Layer 2 of a small transformer language model trained on English Wikipedia (13 layers, counted from 0, width 64).
Take only the direct path to the model's output, skipping the later layers: a vector added to the residual stream pushes a token's score in proportion to its dot product with that token's output vector.

Output vectors of the tokens that the questions are about. A number n stands for (n - 500) times 0.0045.
"ers": 535,590,548,425,603,487,464,470,512,697,609,464,456,346,576,478,381,561,562,362,542,479,413,681,380,354,593,521,574,504,482,454,671,531,655,343,523,552,684,504,742,627,689,580,460,402,386,500,372,687,574,444,303,523,315,494,437,518,431,549,588,555,669,618
"ow": 528,317,643,346,422,475,469,564,597,709,536,624,689,376,493,410,368,546,397,431,474,527,474,421,342,465,532,603,553,269,370,717,515,581,639,521,373,573,540,556,462,526,489,491,421,402,475,534,428,692,636,573,509,474,416,598,603,679,377,443,628,387,552,642
"om": 517,578,532,511,518,473,478,510,399,419,472,482,631,522,494,492,190,597,481,503,419,539,522,444,457,606,525,572,528,330,477,560,703,403,465,552,280,516,687,415,603,459,384,527,546,507,489,393,500,657,665,556,592,489,384,539,671,588,555,567,544,518,409,576
"←": 605,474,725,455,572,291,324,668,572,728,437,398,453,512,545,357,565,545,278,510,657,595,723,594,308,636,387,525,384,458,492,482,526,434,554,492,394,564,330,429,716,359,532,612,338,432,392,485,343,489,604,476,722,479,407,342,443,494,333,470,656,478,674,309
"o": 449,599,492,494,462,510,488,517,447,556,445,625,520,517,478,415,410,433,625,530,609,317,578,479,595,479,449,650,522,338,465,522,674,553,520,504,382,689,566,651,362,440,376,476,610,496,459,491,488,598,529,519,514,527,472,600,564,447,545,593,446,466,621,515
"y": 473,523,535,587,536,569,478,370,473,527,514,622,526,515,406,549,448,372,314,442,373,477,356,508,518,475,557,336,423,364,566,519,607,614,389,469,562,417,666,627,304,356,512,603,595,585,447,517,476,476,687,569,560,516,551,479,637,655,603,592,489,609,407,443
"ly": 554,421,636,470,695,413,500,706,627,577,395,603,377,595,568,485,581,465,788,440,540,323,246,468,506,520,471,278,487,390,488,549,584,478,534,488,387,655,443,532,626,409,691,588,515,386,380,292,404,332,544,615,564,574,370,522,414,571,528,764,315,523,503,311
"ú": 546,549,486,480,506,358,295,587,435,493,424,628,531,479,579,423,479,565,536,532,460,532,407,515,410,494,266,649,407,536,661,645,629,436,562,416,523,559,464,358,616,605,529,396,248,423,409,444,279,474,558,512,601,532,414,451,529,459,407,505,555,565,715,452
"w": 479,540,555,645,612,443,532,540,437,424,367,458,497,472,391,342,540,473,380,523,486,540,399,475,544,507,523,370,659,359,537,615,526,403,553,582,568,688,575,465,530,474,596,500,494,558,424,601,550,420,633,495,732,364,367,601,593,600,416,510,424,222,547,606
"$": 589,425,571,360,645,454,425,493,548,428,491,444,558,617,479,398,500,431,480,462,436,481,459,534,213,600,639,604,347,385,582,455,615,283,452,559,772,315,509,427,558,593,356,534,326,460,534,559,402,452,532,538,525,456,463,426,500,444,398,474,517,704,474,485
" I": 497,587,530,515,585,496,472,659,526,524,500,509,431,463,511,522,529,620,358,556,368,594,471,509,556,558,537,462,353,592,489,586,617,579,522,676,443,374,432,476,465,504,607,461,378,437,391,488,519,570,410,517,494,573,475,573,419,472,614,522,587,549,484,555
" was": 523,486,561,522,544,422,492,617,613,464,443,561,362,353,411,447,619,517,367,444,534,561,513,530,527,574,595,684,389,364,325,565,460,516,575,387,615,607,481,480,608,500,478,540,522,317,448,578,402,392,411,438,510,500,563,475,461,534,593,460,526,643,476,497
"B": 527,444,492,563,555,446,488,509,527,471,429,476,658,437,480,303,413,400,524,616,599,479,468,600,274,448,591,684,555,544,414,561,515,449,438,504,461,460,462,470,415,432,538,572,348,484,426,474,469,433,602,543,584,636,472,532,370,540,489,311,621,521,406,352
"er": 484,570,616,502,552,582,500,418,394,524,524,525,541,505,721,352,352,446,445,518,562,432,328,451,482,360,567,402,490,398,445,436,563,559,569,369,498,487,500,636,671,619,511,541,618,456,428,568,342,585,547,484,397,516,353,625,424,618,444,521,586,558,545,593
"±": 632,452,530,584,528,281,383,638,593,599,539,428,637,607,682,513,513,509,454,358,614,677,615,601,370,440,456,529,368,340,577,578,722,335,299,585,611,513,602,372,504,512,546,672,284,574,646,608,468,359,619,492,503,510,593,536,593,515,306,438,376,635,676,607
"re": 507,516,743,380,473,447,490,493,371,453,398,452,541,545,589,386,518,571,313,417,596,478,569,431,546,446,449,486,536,435,578,401,386,551,417,344,481,719,818,500,429,445,657,497,351,442,397,384,466,542,595,468,500,437,342,524,432,675,560,484,443,644,489,557
"ğ": 557,228,568,529,635,345,290,674,513,532,259,551,497,422,449,485,442,409,480,515,523,641,360,546,327,573,448,578,476,453,373,640,717,518,476,460,472,485,491,411,665,511,527,657,224,549,401,393,547,328,514,480,520,541,500,525,483,382,402,342,541,627,584,402
"or": 486,528,404,410,458,558,467,431,537,529,626,514,626,576,566,445,341,624,267,676,687,623,391,458,585,514,523,538,586,381,528,434,558,528,449,365,356,693,524,573,504,521,463,570,506,406,512,405,391,663,486,561,648,576,620,556,506,479,540,690,466,519,561,546
"iv": 553,417,497,380,343,458,475,471,573,534,450,542,468,487,409,727,432,390,485,509,503,526,537,402,296,452,303,585,446,421,517,547,725,370,646,582,402,810,736,490,719,539,600,451,487,631,480,457,362,432,619,551,601,457,413,495,458,545,556,500,523,422,330,513
"ț": 567,491,480,591,615,289,298,712,592,555,447,469,615,517,679,549,481,552,418,425,514,548,484,504,244,477,443,731,457,522,491,534,646,507,475,460,541,537,574,402,763,530,444,592,224,476,378,541,432,390,563,514,696,621,446,457,457,469,329,337,427,581,569,477
"?": 552,417,571,366,420,374,457,628,510,654,522,423,416,620,563,548,516,417,572,478,686,614,511,600,500,554,527,439,512,406,431,533,541,478,649,535,669,421,412,468,511,412,564,406,429,630,448,568,427,424,574,337,546,580,520,533,479,670,427,559,478,531,495,489
"%": 613,621,592,509,429,312,442,635,587,497,595,644,526,457,580,472,337,595,478,463,718,482,579,739,376,458,589,497,438,462,457,422,653,304,444,564,531,635,637,399,663,359,557,455,442,507,581,642,535,426,605,581,427,494,562,373,470,563,320,473,563,613,523,639
"V": 668,366,672,424,601,73,26,671,568,588,411,550,500,567,611,321,366,657,327,288,600,670,400,818,182,620,492,538,351,319,463,667,779,360,479,554,523,454,582,291,731,542,628,522,28,383,249,551,340,510,712,668,476,780,365,391,419,490,169,600,472,562,542,338
"+": 568,373,520,582,468,410,450,539,642,641,517,500,641,564,532,584,558,502,612,446,599,496,478,604,406,566,538,608,431,451,584,574,496,263,418,586,530,394,592,445,592,467,410,519,421,442,582,500,491,512,503,452,505,553,475,525,638,646,434,412,542,607,559,606
"ou": 481,480,606,508,538,488,455,493,466,494,653,518,638,625,487,344,456,358,455,640,434,538,390,486,558,427,509,566,422,377,578,490,571,541,396,678,455,677,633,527,611,291,527,301,494,415,443,711,318,659,549,396,588,494,425,511,521,404,500,650,422,503,395,628
"le": 485,487,424,369,615,512,490,615,476,574,393,330,537,548,546,515,599,413,526,318,643,442,255,491,540,540,604,508,459,395,664,500,541,504,490,309,403,515,759,497,480,530,500,495,531,364,508,612,382,390,699,443,477,638,606,484,485,584,541,487,369,535,538,550
"ent": 530,402,368,455,611,518,393,393,511,533,559,634,455,765,581,476,448,474,588,543,713,492,415,531,454,521,524,606,584,583,409,450,523,489,358,428,399,477,569,530,624,528,487,562,538,466,329,606,368,575,434,598,468,512,290,415,619,662,560,416,424,661,393,590
"m": 668,366,672,424,601,73,26,671,568,588,411,550,500,567,611,321,366,657,326,288,600,670,400,819,182,617,492,538,351,325,463,667,779,360,479,557,523,454,582,291,731,542,628,522,28,383,249,551,340,510,712,671,476,784,365,391,419,490,169,600,472,562,542,338
"^": 668,366,672,424,601,73,26,671,568,588,411,550,500,567,611,322,367,657,327,288,600,670,404,818,182,617,492,538,351,325,463,666,778,360,479,554,523,454,582,291,730,542,628,522,29,384,249,551,340,510,712,671,476,784,365,391,419,490,170,600,472,562,541,338
"al": 507,631,417,656,449,527,504,383,448,517,439,422,469,534,541,438,427,426,681,536,657,405,405,438,560,447,640,604,517,372,566,619,484,568,430,511,528,559,662,332,561,562,528,591,405,643,489,446,363,728,572,472,560,459,523,453,471,487,628,466,431,595,422,599

Each question shows what one neuron of this layer's MLP adds at an activation of 1. A number n stands for (n - 500) times 0.00058.

n167: 464,433,537,540,554,627,385,429,492,619,529,396,609,521,539,227,587,600,494,440,455,642,393,408,521,582,549,466,434,427,407,426,585,243,343,566,391,325,544,594,386,755,407,383,618,603,500,678,580,431,596,336,341,552,474,324,599,505,479,496,690,502,765,383
Which of these tokens does it push up most? "$"

n34: 521,311,503,586,456,479,704,611,400,454,581,452,715,418,672,558,474,404,671,468,399,578,399,438,402,642,626,331,665,442,352,577,404,665,492,315,417,363,556,375,695,461,645,412,430,411,444,568,471,575,295,324,728,372,475,464,405,388,467,451,545,432,453,386
Pushed down most: "o"

n177: 516,487,575,364,453,487,497,546,469,606,333,363,505,562,387,435,521,456,390,508,339,537,382,564,612,530,381,507,436,450,435,421,525,460,507,397,651,543,500,443,596,586,550,457,545,504,446,500,495,492,561,512,550,448,303,343,436,447,528,459,629,583,469,521
Pushed down most: "o"

n129: 468,625,520,610,422,626,447,526,482,435,542,451,400,417,488,515,629,538,595,267,771,449,671,604,305,489,598,551,495,469,475,515,382,388,579,396,574,605,462,401,456,391,514,365,539,625,529,554,537,219,464,574,456,523,521,263,592,493,606,496,519,475,556,350
Which of these tokens does it push up most? "%"

n186: 364,542,688,486,501,546,316,699,441,307,681,657,410,505,394,544,595,516,497,609,574,384,496,594,678,374,356,591,452,534,297,493,609,380,464,523,403,730,557,509,539,400,429,521,483,525,330,568,421,398,489,287,542,479,460,479,397,532,397,709,470,453,379,559
Which of these tokens does it push up most? "ou"

n26: 497,473,657,556,625,257,576,580,533,420,508,524,585,586,662,473,442,396,446,753,441,543,429,552,412,613,453,360,476,310,486,536,376,386,463,420,414,470,454,603,461,346,625,555,629,563,321,445,341,452,319,327,451,464,300,478,360,270,415,516,632,476,530,342
Which two tokens does it push up most, strongest first? "←", "ly"

n65: 381,573,568,559,346,361,512,503,517,542,429,426,578,443,643,593,547,508,524,754,433,667,552,487,633,482,475,733,495,589,253,355,639,552,411,475,401,482,566,515,401,541,485,387,820,645,537,468,549,467,616,469,366,464,665,303,382,532,634,614,415,528,778,597
Which of these tokens does it push up most? "o"

n47: 669,582,662,321,481,242,330,597,424,520,364,566,634,633,449,408,553,543,468,335,478,535,594,652,455,661,470,481,417,427,365,413,348,415,596,463,312,387,355,429,548,551,559,463,499,514,370,434,500,436,560,427,581,409,715,497,723,438,464,609,449,507,604,559
Pushed down most: "al"

n124: 516,612,652,488,410,516,297,526,508,537,458,372,639,517,565,432,646,415,636,593,582,546,535,556,632,454,293,522,398,557,470,411,390,628,401,510,691,420,510,660,396,685,657,266,416,717,454,338,597,422,560,457,339,458,732,523,498,505,403,497,496,429,363,513
Which of these tokens does it push up most? "?"

n100: 366,782,641,421,635,610,590,664,574,303,608,473,443,486,507,499,473,480,563,408,605,336,713,525,624,414,453,489,552,407,588,407,734,519,368,495,548,536,601,576,377,454,296,405,483,581,495,561,461,399,591,193,484,350,645,426,559,363,431,472,628,481,525,531
Which of these tokens does it push up most? "o"

n88: 518,392,482,440,381,655,81,502,333,706,367,490,319,464,585,600,358,635,649,591,452,558,504,445,262,540,338,358,629,326,483,448,510,516,432,494,527,491,545,448,592,493,479,601,446,520,552,571,319,341,604,603,682,545,518,409,360,533,338,462,736,661,737,352
Pushed down most: "ou"

n97: 562,515,303,298,317,415,554,451,476,669,333,265,603,653,446,491,425,289,507,563,330,685,388,529,353,406,526,442,539,391,379,603,469,403,613,465,691,503,425,507,313,345,482,433,604,347,491,392,509,554,572,503,537,568,624,608,484,650,514,538,517,465,501,492
Which of these tokens does it push up most? "?"

n43: 445,362,423,406,412,640,631,480,422,355,481,480,632,467,585,505,491,743,504,343,555,569,443,421,537,429,451,337,522,495,401,567,484,483,402,263,334,441,472,476,311,601,393,641,352,277,530,415,442,483,474,708,427,606,654,471,344,624,763,624,339,596,601,366
Which of these tokens does it push up most? "or"

n17: 339,575,505,221,681,552,540,513,488,617,447,414,386,416,526,750,282,472,323,681,476,468,513,514,310,468,525,768,555,563,480,442,442,449,294,582,581,554,452,535,521,382,430,447,498,766,700,499,424,524,469,491,349,528,449,469,440,425,523,607,466,508,287,573
Which of these tokens does it push up most? "iv"

n70: 500,488,465,512,493,443,254,594,482,427,481,428,573,364,556,395,626,688,683,445,454,478,710,478,563,476,611,694,688,642,466,484,593,537,575,507,758,563,525,488,461,437,286,622,596,492,510,347,409,567,566,496,502,575,570,365,415,572,441,492,369,676,368,430
Which of these tokens does it push up most? "ț"

n213: 669,511,548,415,554,370,286,494,458,590,436,405,606,452,430,337,590,381,483,498,457,639,583,511,469,445,627,402,398,449,340,323,514,501,560,620,441,481,431,430,446,348,466,410,569,526,394,661,387,306,464,568,720,595,606,539,401,365,418,587,624,680,544,355
Pushed down most: "al"

n10: 467,529,460,383,461,674,545,556,387,454,749,460,454,439,675,549,305,560,675,608,500,379,459,497,367,568,743,510,713,639,372,426,386,548,584,451,548,385,477,613,598,553,371,616,564,413,481,515,482,684,604,483,312,513,544,435,521,343,490,554,466,407,443,528
Pushed down most: "±"

n29: 532,498,220,420,459,407,588,273,409,549,435,578,463,486,634,441,414,495,594,671,426,354,373,647,564,445,508,601,392,382,499,448,372,481,500,628,487,588,591,396,434,664,631,419,439,633,273,582,693,592,458,404,524,596,531,337,384,577,388,491,283,556,501,424
Which of these tokens does it push up most? "al"

n68: 378,622,346,406,431,480,628,479,431,453,390,515,498,461,386,370,481,478,567,460,358,388,583,449,485,361,426,490,481,325,397,397,507,452,525,587,521,607,500,590,523,561,532,334,524,434,599,543,391,488,476,430,484,505,261,276,485,498,301,421,642,520,428,559
Which of these tokens does it push up most? "iv"

n160: 560,662,646,782,421,672,622,452,458,389,298,330,495,361,656,430,700,240,389,533,362,469,297,509,454,513,532,607,636,449,304,628,411,517,572,630,429,333,466,685,470,630,672,593,602,676,471,327,717,429,434,657,703,450,594,313,621,558,550,453,465,337,365,418
Which of these tokens does it push up most? "w"

n61: 447,710,502,635,422,548,336,313,608,309,656,82,392,272,401,518,444,591,531,377,583,535,543,553,449,396,473,518,412,612,507,444,554,679,510,610,412,583,525,476,496,571,594,834,607,472,489,556,577,376,367,416,404,655,480,253,479,663,402,526,622,764,525,760
Pushed down most: "ly"

n131: 940,619,501,581,576,668,379,480,625,381,481,487,426,513,347,536,590,479,389,508,433,547,304,494,491,615,436,594,457,534,401,661,561,590,267,179,357,493,560,624,664,675,397,488,668,256,523,676,491,744,345,463,338,496,534,370,500,499,299,400,648,540,485,650
Pushed down most: "?"

n84: 588,417,622,448,584,435,568,310,544,659,332,545,485,605,286,606,428,589,253,503,308,552,497,516,542,817,684,530,510,422,381,481,357,481,353,423,827,520,450,501,398,654,526,352,316,633,583,516,508,556,636,800,551,428,500,550,514,416,419,347,553,557,523,450
Which of these tokens does it push up most? "$"

n165: 695,413,497,358,585,539,569,688,423,435,519,353,559,458,541,316,543,628,290,535,319,254,425,704,412,234,321,588,513,569,355,642,356,432,531,478,435,447,554,692,464,395,419,384,473,412,486,753,530,415,651,280,558,504,497,744,576,590,540,414,437,384,435,572
Which of these tokens does it push up most? "ow"

n112: 553,260,565,368,695,520,504,532,273,404,508,520,620,745,348,431,474,530,343,510,421,539,432,511,547,576,447,518,459,428,706,549,344,441,556,457,546,440,413,500,388,481,683,470,466,359,617,626,642,379,426,462,583,561,287,461,602,270,343,570,523,696,571,322
Pushed down most: "al"

n33: 571,510,258,442,443,457,497,439,412,448,500,598,468,207,478,376,715,547,389,542,480,662,494,466,784,487,415,769,422,365,506,557,487,670,506,551,539,666,416,577,403,494,463,479,684,443,472,632,514,424,258,535,650,569,612,322,588,385,591,485,334,462,396,483
Which of these tokens does it push up most? " was"

n253: 802,488,537,507,595,552,487,687,389,705,492,566,449,561,304,525,408,346,524,583,416,396,439,706,311,654,397,647,657,422,567,540,370,425,687,343,287,421,579,303,187,498,610,461,489,342,452,592,529,397,394,183,497,381,526,246,411,534,432,687,518,643,532,438
Pushed down most: "er"

n234: 429,384,377,641,529,371,655,450,535,529,487,602,556,564,495,752,378,670,579,379,518,570,640,568,557,678,498,473,594,660,552,282,460,558,462,572,469,504,603,520,548,442,626,442,511,543,536,706,424,566,389,511,552,548,676,457,679,568,589,489,590,468,377,409
Which of these tokens does it push up most? "ent"

n46: 569,401,507,584,563,713,517,622,394,602,515,461,596,643,591,409,475,542,559,462,485,345,617,573,508,418,530,606,525,563,244,593,517,397,437,644,295,378,468,591,354,221,589,492,464,616,500,498,339,572,512,532,442,419,488,612,568,444,197,471,448,559,344,474
Pushed down most: " was"

n251: 478,161,568,496,426,491,433,412,523,538,558,627,307,310,537,543,605,395,576,433,443,525,466,562,543,569,510,428,530,624,408,458,574,447,459,322,688,511,389,329,425,517,484,398,422,747,384,516,578,524,390,425,476,441,468,504,495,507,571,476,770,334,583,477
Which of these tokens does it push up most? "ğ"

n169: 751,556,558,530,408,436,669,501,522,357,647,520,653,516,249,599,624,664,489,595,564,432,449,578,600,387,578,364,486,450,621,616,367,555,606,535,565,461,558,450,360,716,535,574,429,568,530,480,674,561,619,558,569,478,523,599,692,534,593,563,350,380,271,770
Which of these tokens does it push up most? "w"

n241: 313,336,382,547,613,601,404,457,484,629,489,546,360,375,664,456,573,697,297,727,474,445,474,511,384,609,456,445,758,559,476,483,586,285,449,493,290,384,550,727,530,570,542,871,460,543,555,501,418,433,341,779,461,417,545,312,399,515,439,305,664,584,536,469
Pushed down most: "ou"

n111: 652,417,443,587,644,382,451,434,522,286,513,472,704,565,474,513,507,416,322,541,424,310,520,689,617,493,672,570,563,524,580,387,722,536,446,244,451,478,689,853,320,387,509,511,276,749,430,524,334,408,426,415,473,488,519,493,565,597,550,563,417,539,517,539
Pushed down most: "←"

n99: 426,431,394,572,456,513,356,495,492,581,400,505,503,563,496,363,575,738,485,689,385,558,492,502,582,698,406,458,571,495,588,554,429,373,468,452,534,370,540,640,478,688,461,563,491,276,617,695,328,481,558,358,479,606,628,414,411,412,388,287,564,431,578,558
Which of these tokens does it push up most? "ú"

n109: 413,396,505,330,390,621,593,356,461,489,553,468,641,648,576,449,345,550,671,526,660,544,603,449,496,592,381,148,373,399,568,477,458,706,679,442,320,590,458,583,609,434,670,532,656,482,271,540,601,512,404,776,541,552,433,376,509,401,543,617,427,482,565,410
Which two tokens does it push up most, strongest first? "ly", "or"

n237: 463,403,558,480,518,446,450,365,655,429,476,440,463,727,592,350,435,553,434,553,552,311,424,409,472,392,515,434,473,495,447,546,473,416,656,571,594,709,307,534,474,473,244,562,342,439,498,477,546,342,487,754,288,461,250,549,324,614,577,577,645,496,552,526
Pushed down most: "le"

n113: 482,522,660,422,528,551,362,441,497,525,559,408,557,257,529,442,544,586,535,604,487,572,319,677,583,573,456,615,532,494,482,369,337,478,291,449,422,278,513,316,667,398,459,490,276,497,586,327,528,517,485,429,283,356,586,398,508,269,415,573,399,630,515,590
Pushed down most: "iv"

n6: 599,547,448,323,452,602,457,517,765,709,680,687,492,476,627,406,503,489,621,281,499,454,574,338,384,687,515,476,483,436,582,460,485,474,536,321,458,412,448,649,398,292,303,568,576,604,534,542,478,654,588,458,626,326,651,582,661,424,561,514,467,437,551,552
Which two tokens does it push up most, strongest first? "ow", "o"

n22: 570,606,477,581,500,346,336,614,624,658,548,717,489,399,635,543,466,311,519,481,417,389,358,412,569,403,456,620,403,606,468,647,394,448,538,408,246,183,475,352,480,570,609,366,489,522,467,430,301,300,345,551,705,369,605,349,667,329,502,642,397,576,501,483
Which of these tokens does it push up most? "ú"

n23: 523,458,513,372,474,426,371,463,363,624,503,404,373,534,529,542,395,761,494,333,512,527,575,533,443,492,523,452,653,490,625,391,257,547,106,561,568,526,412,516,494,532,525,465,446,337,601,362,601,545,437,330,549,443,310,671,229,598,502,509,566,519,451,603
Which of these tokens does it push up most? "re"